Layer 6 of a small transformer language model trained on English Wikipedia (9 layers, counted from 0, width 128).
A neuron adds its activation times its output weights to the MLP's output. To switch it off is to set its activation to zero at one token and run the rest of the model.

Output weights of the MLP neurons that the questions are about. A number n stands for n times 0.0005.
n27: 0 3 -76 259 64 -19 -116 23 55 -28 -52 68 -50 57 10 -232 -117 -74 141 -88 22 127 -46 111 15 142 73 24 -142 59 -21 -56 101 -68 -48 50 69 -152 -158 58 151 -46 64 -126 -142 -49 -68 38 -27 47 97 -78 -138 52 156 -61 -68 -178 -49 88 141 -136 108 -15 -41 -66 -158 -230 -184 67 -98 136 -15 86 -79 -152 129 133 9 109 91 53 78 164 -196 68 43 -55 -109 32 -15 78 -6 -125 -212 21 -75 -16 179 198 -45 -131 -75 37 146 38 -59 6 35 29 50 50 41 -23 -72 184 -75 -151 158 -103 -15 -148 24 124 61 93 94 69
n42: 37 137 53 -13 47 -106 -51 -87 -43 200 -99 168 -132 -6 23 -54 -117 -101 -13 217 137 223 9 156 -134 132 -31 187 -77 43 22 25 -33 -13 -223 100 -71 -16 -16 -38 138 -37 28 -12 -57 -124 -3 157 9 -60 -57 -64 61 -21 29 -135 70 -67 -131 -31 -56 -175 -41 106 -78 68 42 168 45 107 -21 86 -93 -25 -140 3 95 61 56 -25 93 -162 9 59 96 -53 -44 -80 62 -180 96 -86 97 -26 472 -3 76 -48 -122 143 117 29 -21 -201 87 -192 3 -6 39 -238 -101 -195 -186 -66 -3 167 -35 -76 45 -234 -64 -13 -98 133 153 9 0 -28
n61: -72 41 -173 13 -36 -92 2 -50 -106 -10 10 5 16 70 -5 160 20 -147 42 -98 -109 -22 33 -15 40 166 -79 79 -13 56 -20 -51 15 -69 -82 10 162 15 52 -25 157 58 25 50 -59 24 -39 -92 -123 7 27 -17 -70 57 -76 20 -99 34 -119 -2 -32 -113 -181 129 182 -19 0 -33 26 -85 -145 -77 -24 18 -139 81 19 126 -5 33 125 67 -8 122 -20 -62 -31 -80 18 -24 101 50 -190 56 149 -44 -74 -79 -18 79 -40 -192 120 80 -70 -39 36 78 83 -33 46 136 207 33 144 -126 -141 -34 71 83 -30 56 -124 -10 -97 -77 88 -18
n92: 19 47 229 -127 221 65 -16 5 25 -108 -23 -34 84 -95 95 -108 60 92 -23 -96 -65 -200 102 8 75 -178 -144 -3 223 -71 -87 142 163 70 30 61 155 168 90 11 -3 -49 -77 57 -31 -86 -5 -8 -53 -42 61 119 11 21 163 55 -51 -35 122 -136 -115 -101 -42 82 83 44 32 -10 109 -29 19 99 -24 -80 179 -216 5 -43 46 96 24 51 -27 -73 90 -150 14 5 -115 29 -74 -16 -113 -103 -98 -106 -26 23 181 -102 -5 -111 -111 -118 -66 62 36 -123 106 -136 -48 24 -43 -18 46 110 130 -27 -114 0 -100 -44 62 -67 44 63 24 -68
n100: 2 122 -49 101 6 148 -87 -2 -34 -67 -98 19 -172 -44 -29 76 118 -67 -59 72 -37 112 -105 97 -94 23 107 -11 -76 65 32 -2 64 -130 19 -141 99 41 67 -32 45 64 13 18 -54 61 126 39 4 47 -79 -17 18 -50 -13 -86 -32 -83 39 -25 -31 -2 80 -17 107 -95 -14 -157 38 -2 31 26 -58 -56 73 -80 35 -81 85 -28 79 26 25 12 80 167 -73 -26 -113 -21 0 -36 96 -120 65 62 -34 -69 -86 13 -8 149 131 -54 -88 -13 -9 -2 -27 60 -81 95 -36 95 36 -31 -10 -12 31 -95 2 136 -38 66 15 -39 -72 74
n138: 212 52 18 -44 -12 -75 112 145 9 -202 -60 -23 -76 -21 -131 70 48 31 47 24 -31 208 -18 36 334 52 34 64 -48 -107 115 59 -216 -77 24 -260 -24 152 -266 -125 -3 243 -12 29 105 -20 59 -104 -89 -156 47 60 88 -11 143 -150 71 -44 -37 85 135 77 -132 64 35 23 -99 37 6 48 6 69 -76 131 -119 -10 -36 166 -79 -33 159 106 -199 80 36 -16 -101 -29 -33 -35 -94 -72 143 79 -223 18 -26 -85 63 -91 93 73 -9 134 -47 34 -9 39 -88 118 43 -35 61 -6 95 -104 29 -139 -91 -53 6 -77 -24 -121 92 175 -76 -84
n148: 77 6 -3 -35 238 -36 -162 -71 38 -114 98 -58 -151 0 46 55 -59 38 -65 103 84 47 95 74 6 -40 66 35 -121 38 -19 -48 -52 32 -189 122 -137 173 125 -16 86 -44 104 68 -93 170 -144 -3 15 -70 -76 -43 -74 -12 95 -57 76 190 -54 -6 -91 235 -124 -72 59 54 -118 128 -256 -13 -15 63 45 123 -63 42 -84 150 -131 229 146 19 44 24 -175 -74 105 -75 -63 91 -182 -96 25 -26 -191 -48 -196 186 -62 -136 -53 121 -50 12 57 58 237 -72 -149 -19 189 -3 -99 -102 77 25 170 21 -179 -146 49 107 15 70 -158 114 -128 -37
n157: 167 196 -164 169 -75 31 67 -10 30 94 -168 32 -6 -19 -46 143 -24 70 -68 -57 -115 38 -17 -65 -199 -93 168 36 -46 106 90 78 -43 47 -110 -40 -70 121 59 -28 40 -112 -164 -15 -67 -10 -136 8 -61 -71 -77 -16 -138 72 -89 -22 -92 -67 -74 -94 67 -106 -102 104 106 107 -5 16 -23 6 53 94 -121 -22 -58 21 164 16 52 -16 -3 -42 3 8 -171 244 -17 -55 -49 -34 -87 -51 181 -55 -343 69 57 -57 -40 58 141 -45 -233 51 -145 8 -28 16 8 139 -6 42 72 48 54 59 -10 -21 140 -16 92 160 -51 109 33 84 -87 5
n375: -32 -159 -117 18 -74 143 -14 8 -64 6 152 -105 108 52 3 -24 -64 0 69 -90 -24 -79 82 118 32 -78 -29 29 148 -192 12 -107 100 -27 23 -28 -64 -62 -87 77 -130 50 -211 -157 0 22 88 -126 66 195 94 254 -205 -30 -40 -9 107 20 -29 -34 11 -51 74 29 -150 6 135 86 92 -86 51 192 -17 189 -200 -130 65 100 35 134 139 -12 49 -211 67 -6 -86 17 99 62 20 121 109 -72 241 -45 -158 64 -24 112 67 110 -40 -19 65 15 -57 -90 11 -35 -167 -25 -117 -71 101 -129 14 -157 -40 -28 -9 227 -40 -20 77 8 -20 -116
n376: -126 -3 36 -101 -6 192 50 75 66 -6 115 -199 -52 38 -220 58 -86 -137 74 -24 77 135 -45 -71 -123 92 75 -78 53 25 116 91 -6 61 103 -102 -62 144 27 -132 135 182 105 -6 -27 -26 6 100 -70 43 61 -177 18 119 -97 108 -240 -41 39 30 -3 -113 127 60 125 11 -146 184 -41 -100 -35 -125 17 -42 -51 -27 30 3 6 92 55 -98 27 -184 18 6 -63 -74 283 148 51 3 -39 -21 -155 -37 82 -15 256 -84 21 -63 -74 120 34 65 -155 -110 17 113 -3 75 16 -25 -270 6 -153 67 -32 101 -167 -6 -12 55 -66 -74 -40 127
n424: -6 -12 -18 -24 -80 -106 -6 -69 6 98 -80 -23 -112 58 -31 -124 -72 54 69 35 -33 -50 -53 205 -115 96 -86 12 -3 -30 -38 -30 171 -78 -17 68 -104 -132 -257 12 74 6 62 39 3 206 -83 8 137 105 -63 3 -6 -147 -52 -6 58 123 21 153 176 -28 -181 50 25 156 62 33 80 -25 -80 111 20 71 79 -78 162 100 -6 -26 63 30 84 -150 -142 113 130 -14 -53 -133 76 29 29 10 283 240 -42 -76 94 -91 -136 -83 -223 -19 37 -12 -9 -114 -102 17 93 -48 -58 35 176 3 69 -94 172 54 236 -162 -78 54 -35 -56 125 -116
n431: 43 30 99 -144 -7 -245 16 -159 100 215 -191 87 236 -59 -63 -83 -76 17 137 -146 -68 -36 -67 -36 -52 -28 -40 150 158 -111 -195 -44 149 0 193 74 40 30 14 50 162 -20 47 -41 -227 -38 65 -118 182 74 -78 92 -110 94 3 -158 -221 -65 -17 -54 33 68 64 -60 63 -127 29 129 -80 28 -42 38 -212 -117 -43 -74 -37 104 -7 60 -39 -41 26 173 -142 364 -30 57 3 26 -136 108 -90 227 107 -83 -60 41 -100 60 -79 138 99 53 77 -69 7 259 71 24 139 71 -164 -77 -98 -208 -177 -26 -122 77 -10 -88 -95 58 117 61 -77 126
n447: -155 32 66 -35 95 33 134 -83 66 -6 162 -53 150 82 -57 -163 -62 -76 80 26 85 200 -6 -70 17 36 133 -29 -250 8 23 79 -313 -117 51 -53 -37 49 -50 -63 142 192 37 143 -189 -98 19 -189 -25 -55 53 3 -162 14 18 -78 -16 -14 138 41 -8 -14 -6 29 42 -3 94 111 45 75 64 166 -160 23 40 -3 45 -56 3 0 -36 -85 -153 -179 60 -163 197 16 -26 42 -48 25 69 -91 241 121 -54 53 30 -72 -116 103 -51 -24 -83 -9 6 -29 -147 -98 -111 -6 72 -21 -25 120 130 45 30 11 6 173 87 -47 133 -110 50 9
n473: 73 -127 95 238 -65 -42 15 116 145 16 105 45 -30 -183 -267 -34 -52 16 51 -185 -10 -90 -115 -146 -118 240 -62 -71 34 114 178 35 -100 -6 183 63 12 87 123 -59 -78 -6 -139 6 -198 -47 171 97 -15 143 -33 -183 83 53 16 62 -64 84 115 31 126 -24 47 37 0 -147 -113 9 45 -94 63 -91 -15 0 137 69 114 -6 49 -9 -171 105 -77 35 -40 13 16 95 37 192 200 64 40 -36 -94 -39 70 -26 70 -155 18 -37 143 -203 -62 54 0 -234 51 146 104 131 -107 89 -6 -96 -97 60 -60 170 -88 30 -27 -75 -131 6 30 -181

Each question names a token from some text and the token that comes next. It shows the activations a of the neurons there, in the order above. A number n stands for n times 0.017.

Then comes g, the gradient of the next token's log-probability with respect to the MLP's output, scaled to length 1. A neuron's effect is roughly proportional to its activation times (output weights . g). A number n stands for n times 0.00078.

" M", then "us"
a: 9 -3 0 -2 -1 -10 -2 225 156 36 -4 0 -1 -8
g: 128 206 19 -40 -67 -68 36 57 -90 65 -18 17 66 25 -78 163 -134 159 48 97 105 134 22 -189 109 54 -89 1 -140 -74 57 60 -107 -61 31 47 -119 -154 -64 -62 -87 81 87 203 -53 -94 -15 -38 203 -126 78 -192 -64 61 66 -125 9 37 36 -301 -16 -5 -105 85 19 -164 231 -151 -99 286 -98 -59 188 -20 -314 -66 -131 -71 -110 150 -18 106 -52 -12 109 -136 123 91 190 62 -97 -126 112 120 -62 310 38 170 -105 -70 -62 65 -93 236 -129 47 11 198 37 40 48 -84 -5 2 84 29 -126 35 -164 -95 66 -17 -118 -85 64 -89 -111 -11
Which neuron, switched off, lowers the next token's probability most? n157

" to", then " f"
a: 82 -1 87 -3 172 192 20 78 -1 -10 -8 -1 8 2
g: 158 -34 -76 39 -74 151 -56 12 21 127 -95 -42 9 -14 29 -75 -268 -159 133 21 -48 -28 63 0 -53 20 31 120 40 88 98 162 -55 16 112 -218 -58 54 -186 -91 -84 -117 -33 -52 -75 -77 -187 92 -38 166 182 13 -9 -37 -89 -32 -87 32 -187 -15 20 -72 29 118 -121 124 -106 94 -119 35 -3 54 -155 -10 -229 2 -48 52 39 -118 206 52 -198 -14 -112 -129 123 -184 -77 -152 -65 -186 169 77 -114 -52 76 126 30 -26 97 147 19 306 -226 99 66 159 5 -143 -15 74 17 -9 100 -206 25 -116 154 162 344 80 38 41 84 253 49 24
Which neuron, switched off, lowers the next token's probability most? n138

" the", then " By"
a: 164 -8 135 -1 198 95 48 63 -10 -10 154 -10 -3 51
g: -104 122 -133 5 238 -39 -57 67 -27 76 -96 84 -65 -69 126 114 157 58 -2 -1 -13 -248 -3 -113 2 -148 37 -111 153 -139 -120 165 127 27 151 -64 102 -22 162 -46 201 62 -21 130 -17 -35 1 127 51 -7 87 44 20 -59 58 206 25 -92 27 -304 -40 113 125 6 14 -59 -76 -56 179 -161 -213 74 0 1 100 -51 280 -164 11 40 -47 -64 28 -19 -1 26 -29 147 -99 122 89 -59 -11 -10 23 37 82 -278 30 -101 -201 8 -23 16 28 -27 205 17 -94 134 271 -148 131 -156 -141 -144 177 -169 -139 -37 -98 -61 71 -5 -6 -189 -257 -9
Which neuron, switched off, lowers the next token's probability most? n100

"'s", then " death"
a: -2 157 100 -2 87 -5 89 -7 -8 28 -10 17 141 42
g: 10 58 -85 -13 143 -21 -130 -151 52 156 19 3 40 -27 108 216 -190 221 -234 -15 -31 -58 20 -59 15 34 -39 -220 -134 -162 33 105 182 53 34 73 -88 -136 -244 52 51 -150 29 3 -94 156 -62 -27 -110 -45 107 146 126 211 90 8 21 62 215 -71 80 303 48 -12 118 220 79 -14 91 48 -5 -82 -9 122 184 -20 81 37 -63 118 111 83 -120 -132 -58 -7 49 -75 43 -118 -92 146 -126 -171 -119 103 -134 167 10 -62 -11 -53 44 -18 -222 19 7 99 -199 -104 3 181 50 -55 -46 -66 -96 -69 -67 5 -92 -99 -108 220 115 -90 -269 -154
Which neuron, switched off, lowers the next token's probability most? n148

" from", then " his"
a: 112 -7 33 -2 206 50 -9 74 6 -10 -10 -10 -10 -7
g: 59 163 72 -1 40 310 -9 -92 -208 -98 -180 94 111 19 51 -32 82 -76 -129 -218 151 -40 -65 127 -136 244 40 -115 -49 260 180 128 111 91 69 68 -95 42 -106 134 -36 -38 18 -25 -137 2 -90 -259 -188 202 13 38 -123 89 90 -244 100 -172 18 99 38 30 32 -75 5 -58 97 -102 151 -44 112 -25 -97 -68 93 45 -30 -22 -51 31 97 87 93 -41 95 -24 154 -14 69 -94 102 -164 -56 -35 -56 -52 -3 131 -85 14 -11 -117 142 -38 45 -102 6 -131 101 -15 -113 66 -151 -125 43 23 -163 -106 -42 6 -211 -10 -107 362 -11 -194 155 63
Which neuron, switched off, lowers the next token's probability most? n100

" He", then " stud"
a: -1 347 218 -1 68 -3 1 0 -1 -9 -2 0 70 -3
g: 28 -120 -85 94 -14 36 -57 -30 161 -22 -91 -33 -24 -14 20 139 27 -34 -185 -194 -43 -132 -124 -7 54 117 -240 50 20 68 -86 -191 -103 -10 -19 -18 179 -9 41 27 -49 -91 -96 19 -94 115 245 -28 48 -10 -129 104 127 193 -22 17 -56 158 103 -44 103 173 57 182 -82 164 86 -81 121 78 -13 -100 -55 142 1 10 132 232 283 -188 61 177 -33 51 249 -107 -109 66 152 288 -10 -92 50 -9 11 -103 -78 -115 -120 1 41 53 -236 -5 -79 -98 16 -168 -140 -72 -211 -96 28 110 76 -27 -143 -29 -34 123 -167 -160 -96 -100 -26 -138 212 102
Which neuron, switched off, lowers the next token's probability most? n61

"ow", then "er,"
a: 91 0 153 -6 95 -10 -5 0 -2 0 34 -2 93 -9
g: -188 -58 -98 -28 32 45 6 37 -44 53 -167 139 -100 132 25 101 -154 84 62 7 -88 -174 -206 -105 105 21 -203 -105 144 127 -119 -66 107 -67 15 11 191 -100 214 155 -55 -84 -20 9 -98 18 -78 -137 30 -105 14 53 179 7 -252 85 91 -148 -131 60 4 -140 123 -134 -52 -122 -8 -87 -55 -100 -71 158 82 -162 82 -105 91 14 79 -24 93 16 134 220 328 185 83 -7 -144 23 -216 -204 -45 55 -16 21 204 86 -65 -62 -63 128 -2 138 77 -44 56 155 -96 230 9 29 -61 169 -149 -206 151 -78 -54 -79 16 -15 -5 218 -25 66 9 -18
Which neuron, switched off, lowers the next token's probability most? n100

"'s", then " m"
a: -7 114 111 -6 83 -6 49 -4 -5 49 10 -10 153 53
g: 113 -210 -80 9 -151 16 38 -80 -44 6 -192 114 69 0 -307 161 -148 -118 6 -59 16 35 133 -91 -74 79 -163 30 80 84 -70 48 105 134 47 42 96 -117 -269 144 -183 -172 92 -15 31 163 -210 -96 -9 -46 -260 21 10 83 99 -25 -83 66 55 215 28 -135 -57 192 3 46 149 118 -35 -31 85 139 -156 18 -40 -67 -32 -149 59 3 157 -7 -214 -17 -204 -86 100 -65 -83 17 -118 -31 125 -8 -32 -20 -87 -222 2 31 45 -135 103 148 16 -99 95 182 40 -107 74 -60 110 230 75 -9 112 -133 103 233 172 -8 -6 88 98 -31 191 -74
Which neuron, switched off, lowers the next token's probability most? n61

" the", then " em"
a: 120 -9 110 -2 142 114 39 38 -10 -2 112 -3 -6 50
g: -81 85 41 74 68 83 11 102 118 55 -76 143 30 -343 -72 31 -130 -277 -249 29 -49 87 -78 51 -175 151 -170 60 -26 -3 80 -32 -17 223 -134 -5 29 -40 -85 23 -21 85 120 -26 179 -60 -122 -95 35 268 89 105 127 81 10 -71 -20 117 41 236 60 136 -239 -5 59 122 -159 -141 8 -24 64 -59 57 -124 47 106 -209 175 39 72 248 39 -105 28 74 -26 129 -196 -34 -115 -33 23 117 -129 -7 -141 113 27 -197 141 -15 -129 -37 -190 -74 57 -65 -1 -38 -72 -112 114 51 69 44 -42 6 69 177 -95 -121 154 -100 14 -53 -248 71 11
Which two neurons, each switched off alone, lower its probability most, in order? n61, n100

"ings", then " include"
a: -1 232 232 0 -6 0 -3 109 0 -2 0 -1 51 39
g: 102 168 102 -23 -47 -125 36 -24 -156 84 108 -56 103 -54 165 -51 -118 -119 111 45 141 87 -41 -69 -107 204 -237 93 -89 -109 70 -109 36 -61 -144 -30 246 -126 67 214 140 -24 5 -51 -100 -64 130 148 118 -162 12 110 71 -76 -60 78 -117 83 -119 -24 172 -3 -54 62 62 -108 160 -64 148 -40 88 89 47 177 -72 136 108 124 106 180 -16 -60 -56 -55 39 -121 -267 126 6 -274 140 46 -40 -114 -26 -128 -48 -135 49 -73 59 -2 -213 -144 -21 -225 -195 41 111 5 -125 180 -94 15 -136 20 -82 -6 213 7 -1 -46 30 56 -237 -45 177 -39
Which two neurons, each switched off alone, lower its probability most, in order? n42, n61

" G", then "w"
a: 0 -7 -5 -9 -10 0 -5 -4 367 197 -9 0 0 142
g: -77 106 -41 75 42 88 224 13 -117 -26 244 -95 -49 -52 -138 118 -47 -7 -19 64 -97 163 48 88 -162 0 21 111 168 -118 -41 -47 2 141 -4 3 10 152 -89 30 -93 -78 1 -217 187 -333 49 120 42 -44 10 86 -81 -91 73 -206 -132 -169 -265 97 -223 -31 212 243 98 36 111 -28 75 60 47 -5 -55 130 -58 -170 15 -130 38 102 -94 89 66 26 54 -40 -111 154 -44 -162 -50 -40 -68 -128 23 54 142 -107 -14 -121 45 223 83 140 -47 27 153 -179 7 -238 -116 63 -39 -17 76 -77 146 -47 -25 -46 63 -142 51 -8 -144 146 247 -85
Which neuron, switched off, raises the next token's probability most? n473

" Best", then " Act"
a: 0 -5 -6 -1 43 -3 140 -10 0 -5 -10 -4 2 3
g: -93 146 11 55 228 -52 -120 -157 -180 8 73 119 -11 -9 105 58 -73 106 -154 188 -14 61 -69 -58 255 -16 -20 10 -83 -93 -66 -54 -115 73 93 -44 -175 -207 124 -106 50 108 169 -44 -2 -64 16 -247 194 4 40 -6 278 205 37 -215 173 -161 53 -13 102 112 7 6 -115 44 -164 101 134 -193 -11 3 129 118 52 69 -134 228 -40 35 114 -171 15 23 -85 -65 -109 139 27 -181 95 59 -97 -136 -26 10 58 123 -63 -73 143 45 82 -163 -33 -7 -129 21 -242 -54 19 -35 -130 -37 7 -118 77 -87 167 -141 -172 41 17 167 -35 142 -121 117
Which neuron, switched off, lowers the next token's probability most? n148

" eng", then "ag"
a: -6 -10 -9 13 135 0 -10 0 90 93 0 141 -1 47
g: -12 -218 -114 -106 164 -43 -10 75 17 -103 -76 -55 -32 78 -132 -102 -190 -22 138 -79 -26 25 73 -233 145 38 6 -64 -81 221 -143 -56 -69 51 45 94 -162 -28 73 -95 4 25 43 -9 -38 -53 18 69 -22 147 -308 127 -20 17 135 25 82 -44 -127 14 40 -44 60 222 -43 66 141 13 -103 -33 184 9 50 139 149 -38 197 130 -38 100 -143 48 87 -10 -151 -55 -61 -54 -56 129 -266 -151 8 -137 38 86 177 -18 -73 81 5 -153 -125 81 4 33 92 5 -196 -260 194 13 -34 -233 57 -99 -41 -230 257 102 133 74 56 -10 128 221 168 -5
Which neuron, switched off, lowers the next token's probability most? n375